Layer 8 of a small transformer language model trained on English Wikipedia (16 layers, counted from 0, width 96).
A neuron adds its activation times its output weights to the MLP's output. To switch it off is to set its activation to zero at one token and run the rest of the model.

Output weights of the MLP neurons that the questions are about. A number n stands for (n - 500) times 0.0016.
n73: 783,500,116,456,468,397,528,523,563,367,594,743,739,539,355,397,561,593,500,333,573,586,393,595,538,504,467,587,517,603,439,411,427,573,596,744,756,397,560,555,792,611,572,797,475,259,225,569,679,656,644,627,407,729,384,466,487,628,378,476,492,349,591,316,591,523,517,398,521,630,419,458,386,389,403,444,555,305,550,186,530,592,624,566,436,763,485,415,660,234,536,500,537,599,549,357
n107: 274,435,568,479,426,849,711,608,662,873,504,500,412,581,395,479,488,622,283,418,382,480,804,604,540,475,590,649,474,359,416,445,695,547,609,513,406,677,458,799,400,772,601,452,447,339,222,793,484,596,429,606,463,437,500,667,637,613,496,668,476,468,591,615,752,301,575,578,150,188,365,575,703,302,549,237,349,477,538,513,397,516,488,532,350,617,504,441,654,528,647,571,394,448,583,524
n172: 618,337,579,472,464,563,676,586,271,800,373,426,516,426,684,295,718,618,532,496,752,397,608,424,553,472,417,556,668,371,870,344,397,446,385,389,526,420,258,697,449,442,288,446,406,466,483,467,609,110,537,513,405,264,293,389,474,516,426,524,399,563,431,541,364,630,577,357,526,464,287,770,246,319,547,478,500,455,643,538,312,477,603,300,442,461,410,336,693,379,426,410,636,623,565,429
n233: 454,554,587,548,474,615,463,680,496,335,619,620,472,607,463,606,479,665,702,629,493,346,470,561,509,478,674,584,477,592,656,675,620,567,635,550,512,835,372,372,396,730,618,668,259,508,738,646,473,581,434,461,579,374,784,667,340,411,461,627,341,553,471,620,436,539,608,511,539,518,634,605,363,631,582,656,457,651,508,645,625,317,529,678,524,560,532,422,302,368,556,548,451,745,745,436
n246: 693,620,329,650,518,586,409,457,453,693,531,619,408,597,294,132,587,614,638,709,541,553,146,420,532,487,723,716,636,757,461,710,657,597,723,462,398,556,387,471,472,578,518,698,706,363,342,334,487,473,541,471,170,454,459,490,418,446,349,616,318,561,288,546,280,350,690,287,728,299,500,376,634,558,430,244,307,826,289,491,303,699,438,430,539,730,496,395,715,780,454,591,675,573,397,675
n248: 443,418,522,605,478,803,452,663,830,677,465,566,371,531,548,575,517,405,575,643,391,546,589,515,693,560,846,568,388,453,656,737,411,452,458,409,260,332,442,756,636,483,336,314,297,391,589,629,520,413,533,673,445,529,525,626,477,402,438,443,244,517,370,711,594,465,572,468,432,657,650,397,412,432,489,653,562,624,607,571,469,569,620,266,421,567,549,533,511,462,281,453,415,524,483,482
n265: 699,606,121,592,476,647,484,565,383,625,297,395,431,749,427,437,557,391,750,386,383,329,500,376,732,523,537,536,326,607,519,516,427,382,416,567,334,607,325,513,871,266,548,576,648,695,803,451,448,456,368,644,403,801,276,475,500,524,637,437,469,357,520,496,500,457,399,441,710,378,431,807,483,496,403,608,602,349,495,549,587,557,550,492,390,409,723,605,593,315,436,644,622,432,545,345
n281: 589,725,514,477,656,776,491,383,698,416,592,655,491,950,432,469,301,421,743,213,566,342,111,495,569,385,630,428,481,370,643,536,688,395,821,419,486,630,496,633,608,310,744,384,576,341,643,381,630,419,500,543,545,301,658,433,767,532,556,668,517,439,572,440,772,697,491,323,372,456,536,486,524,411,238,647,721,680,694,216,325,405,522,444,308,330,574,277,319,483,368,432,330,581,701,369
n294: 681,443,253,608,403,605,319,496,416,495,697,332,504,827,721,487,642,613,482,382,696,544,376,635,537,553,518,500,245,384,436,333,637,459,505,462,729,579,424,359,458,513,540,759,429,486,252,696,279,585,684,419,387,343,599,415,576,738,295,399,444,206,536,564,152,853,782,342,617,725,378,557,367,509,556,466,276,579,764,491,809,573,578,560,640,336,414,428,476,526,279,356,723,449,309,561
n320: 552,485,433,492,348,539,515,692,335,768,444,457,500,628,663,625,585,586,632,458,370,817,283,556,727,624,409,645,488,168,441,392,766,625,420,633,340,417,443,577,793,360,458,434,358,296,338,648,439,423,342,659,490,539,612,484,598,712,343,655,662,493,481,300,620,560,375,383,589,402,434,330,549,709,593,488,610,491,461,516,507,595,407,485,427,616,278,539,707,452,446,454,570,343,467,407
n342: 601,425,368,346,460,554,296,628,732,408,476,696,516,704,708,400,380,633,591,21,334,641,413,374,725,207,616,324,625,476,322,480,488,549,428,415,509,621,733,513,411,357,305,469,188,550,633,253,387,427,492,637,616,480,338,504,509,642,492,476,454,594,452,488,478,492,576,559,538,508,488,534,444,560,296,513,496,419,633,425,332,396,810,383,454,443,850,381,257,477,455,565,471,396,404,543

Each question names a token from some text and the token that comes next. It shows the activations a of the neurons there, in the order above. A number n stands for (n - 500) times 0.081.

Then comes g, the gradient of the next token's log-probability with respect to the MLP's output, scaled to length 1. A neuron's effect is roughly proportional to its activation times (output weights . g). A number n stands for (n - 500) times 0.00089.

"ch", then "re"
a: 500,500,500,605,500,500,598,500,500,500,500
g: 438,448,359,463,448,465,650,590,545,354,443,423,576,510,558,587,334,272,587,647,526,502,454,553,692,571,544,327,654,579,554,465,459,590,387,298,394,313,377,372,439,263,680,571,528,339,398,410,531,470,668,363,563,384,518,627,357,436,387,571,404,443,386,403,312,438,486,256,725,734,532,547,508,616,298,530,430,454,577,509,508,487,465,510,406,613,598,597,742,508,298,339,450,582,497,321
Switching off which neuron hurts the next token most? n265

" at", then " the"
a: 500,500,500,500,500,500,500,500,500,647,500
g: 413,482,390,480,604,636,745,558,721,696,503,486,876,496,666,591,530,429,417,439,438,534,582,529,451,517,682,753,606,442,561,407,480,625,592,368,409,492,539,469,482,483,550,441,571,498,420,292,434,406,538,520,487,547,597,640,524,549,490,534,373,554,450,398,318,503,507,472,308,510,422,603,767,487,475,437,374,579,365,386,568,558,529,721,429,636,254,415,722,520,551,490,395,317,246,433
Switching off which neuron hurts the next token most? n320

" instruction", then "s"
a: 500,545,500,500,500,500,500,500,500,500,500
g: 391,464,407,699,424,652,535,505,754,543,430,415,450,447,559,382,610,577,608,408,344,524,304,458,968,477,581,487,223,444,407,391,542,671,431,644,415,448,379,663,637,516,518,403,558,177,450,456,540,525,584,677,353,513,418,459,635,613,297,538,336,569,543,378,684,595,412,532,550,376,562,408,435,625,463,519,413,616,601,475,549,449,391,489,429,455,595,577,578,583,535,437,441,517,515,545
Switching off which neuron hurts the next token most? n107

"field", then " Fall"
a: 500,500,500,743,500,502,580,500,500,500,500
g: 403,557,598,646,540,406,483,562,440,419,578,746,544,412,686,606,514,625,484,701,672,736,372,648,298,678,555,550,395,551,452,510,609,609,471,509,464,316,510,524,560,656,445,653,384,545,471,496,519,438,723,377,564,497,751,516,383,270,630,578,614,401,626,438,461,199,376,469,564,523,541,286,599,397,458,561,257,517,626,521,611,536,616,443,649,617,616,327,463,560,512,616,488,538,581,514
Which neuron, switched off, raises the next token's probability most? n265

" now", then " East"
a: 500,500,500,500,500,505,500,500,500,500,563
g: 563,622,389,676,464,476,296,460,612,391,568,529,625,536,597,468,576,555,781,639,525,553,419,641,611,512,584,319,548,720,272,483,597,612,311,619,591,198,483,564,248,499,585,488,455,682,402,319,480,474,579,362,469,344,531,417,426,636,471,381,363,372,506,386,488,716,519,595,491,676,484,604,512,601,459,508,379,730,701,467,478,502,519,418,535,572,478,458,496,712,579,355,631,459,564,431
Switching off which neuron hurts the next token most? n342

" Ben", then " A"
a: 500,500,588,530,500,500,500,500,500,500,500
g: 593,481,551,291,380,405,395,508,674,585,399,661,462,606,574,398,529,536,504,485,420,589,207,461,384,449,510,714,589,529,643,416,476,401,420,649,669,427,565,458,336,450,495,607,344,367,557,444,524,457,440,583,626,480,466,712,507,826,473,544,462,513,636,450,630,403,636,529,667,738,422,769,536,448,719,492,385,379,592,548,520,672,535,675,528,554,557,423,312,442,653,545,697,483,605,574
Switching off which neuron hurts the next token most? n172

" Tu", then "dor"
a: 500,500,533,500,500,500,500,500,500,500,500
g: 479,610,593,699,638,775,535,638,471,447,417,526,423,514,470,626,480,640,578,599,656,698,411,354,448,583,356,330,664,446,500,483,518,324,448,580,674,569,436,509,517,408,414,348,663,616,424,409,607,520,466,298,399,602,384,468,508,610,345,491,628,508,554,550,693,784,448,544,601,426,620,576,367,639,684,375,341,645,465,688,402,707,531,336,448,536,644,564,576,500,548,318,668,473,575,462
Switching off which neuron hurts the next token most? n172

"o", then "."
a: 500,500,500,500,500,525,516,500,500,512,500
g: 522,359,407,549,611,581,556,646,411,565,521,362,423,380,190,473,432,473,553,492,617,371,609,443,206,427,460,552,487,452,542,350,458,558,485,535,584,490,428,653,457,473,500,505,507,735,739,357,586,604,449,347,418,729,340,600,360,514,612,529,577,559,663,609,423,553,523,613,522,317,591,578,335,313,686,459,535,368,427,569,482,526,645,414,619,440,350,489,239,390,433,527,378,428,708,720
Which neuron, switched off, raises the next token's probability most? n320

"ator", then "y"
a: 500,501,500,578,500,500,631,500,500,500,500
g: 701,537,531,682,597,637,532,591,397,559,542,384,448,461,523,506,492,597,436,440,442,680,507,545,802,484,641,551,427,445,432,596,381,561,541,255,446,312,290,634,403,497,560,329,626,546,576,402,370,322,551,620,630,531,527,445,422,368,779,459,486,638,338,376,373,587,529,312,500,760,356,477,648,561,429,465,498,439,425,518,528,585,595,370,627,642,489,568,675,371,445,311,629,612,434,319
Switching off which neuron hurts the next token most? n265

"worth", then " Jr"
a: 533,500,500,723,500,500,500,500,500,508,500
g: 634,518,492,320,593,357,677,287,589,409,245,424,585,682,479,503,528,394,580,572,433,469,346,408,626,296,577,464,735,639,686,394,572,694,395,560,555,402,487,512,415,349,399,480,503,498,600,642,467,544,296,685,388,477,474,668,556,495,160,430,611,393,655,368,559,568,405,679,584,361,551,446,580,502,355,358,420,391,592,490,531,450,429,538,653,599,533,378,312,562,528,661,512,525,512,481
Which neuron, switched off, raises the next token's probability most? n233

"ine", then " Jeffrey"
a: 595,500,500,655,500,500,501,500,500,500,500
g: 564,520,470,455,361,334,566,430,704,516,446,622,549,453,594,496,696,683,416,514,607,677,317,516,538,575,575,748,463,457,610,600,319,489,576,544,618,610,481,491,448,509,362,726,479,380,554,429,751,459,442,769,636,495,580,494,414,788,497,563,354,352,615,217,461,434,592,445,573,757,295,529,457,471,486,508,537,402,595,373,611,443,519,459,539,452,439,608,777,422,559,392,504,515,570,465
Switching off which neuron hurts the next token most? n73

" in", then "fil"
a: 500,500,500,500,500,551,500,500,500,500,500
g: 343,368,615,553,527,533,359,516,332,564,401,443,321,575,635,667,252,627,571,727,302,385,382,463,391,405,672,472,607,413,565,629,558,471,365,511,416,473,800,431,614,384,575,573,417,203,504,488,599,441,487,462,618,364,560,556,250,565,381,361,666,491,491,562,493,393,414,565,652,582,537,368,315,585,467,514,524,439,464,476,552,432,571,450,501,318,577,268,437,515,289,607,379,468,601,470
Switching off which neuron hurts the next token most? n248

" to", then " be"
a: 500,500,500,500,500,594,500,500,500,500,534
g: 461,528,654,388,549,479,620,456,590,511,410,300,353,328,402,624,349,593,449,639,488,611,310,655,478,345,711,550,471,304,671,467,574,551,565,647,301,496,406,490,594,656,644,556,523,374,499,486,604,477,500,577,560,525,275,625,438,348,782,325,334,628,517,444,543,501,440,512,471,310,505,489,445,327,508,344,554,367,464,412,569,428,522,554,458,613,673,627,564,614,294,320,604,382,274,422
Switching off which neuron hurts the next token most? n248

" Austin", then " Police"
a: 523,500,610,501,500,500,500,500,500,500,500
g: 657,388,496,340,500,475,532,258,732,610,584,489,513,585,576,453,813,606,445,501,443,751,457,353,503,429,457,458,556,573,586,319,576,369,272,575,445,508,531,446,540,399,406,475,374,716,597,612,504,589,592,696,418,549,641,422,532,753,581,440,586,512,584,575,436,433,572,534,432,618,480,474,405,573,346,454,538,571,830,465,588,353,617,475,379,542,646,716,397,611,646,436,705,527,468,534
Switching off which neuron hurts the next token most? n172

" Rod", then "ri"
a: 556,500,585,500,500,500,500,500,500,500,500
g: 674,457,404,575,600,520,601,497,455,319,570,387,604,438,557,525,480,265,605,618,489,466,625,419,531,656,442,267,475,578,381,450,241,491,458,585,488,492,578,352,502,369,582,361,518,331,430,637,675,418,534,540,430,397,325,641,540,593,330,463,485,509,199,511,303,390,626,604,438,655,374,428,476,690,340,353,376,364,624,641,461,621,605,506,395,607,604,676,510,446,418,384,419,303,330,414
Switching off which neuron hurts the next token most? n73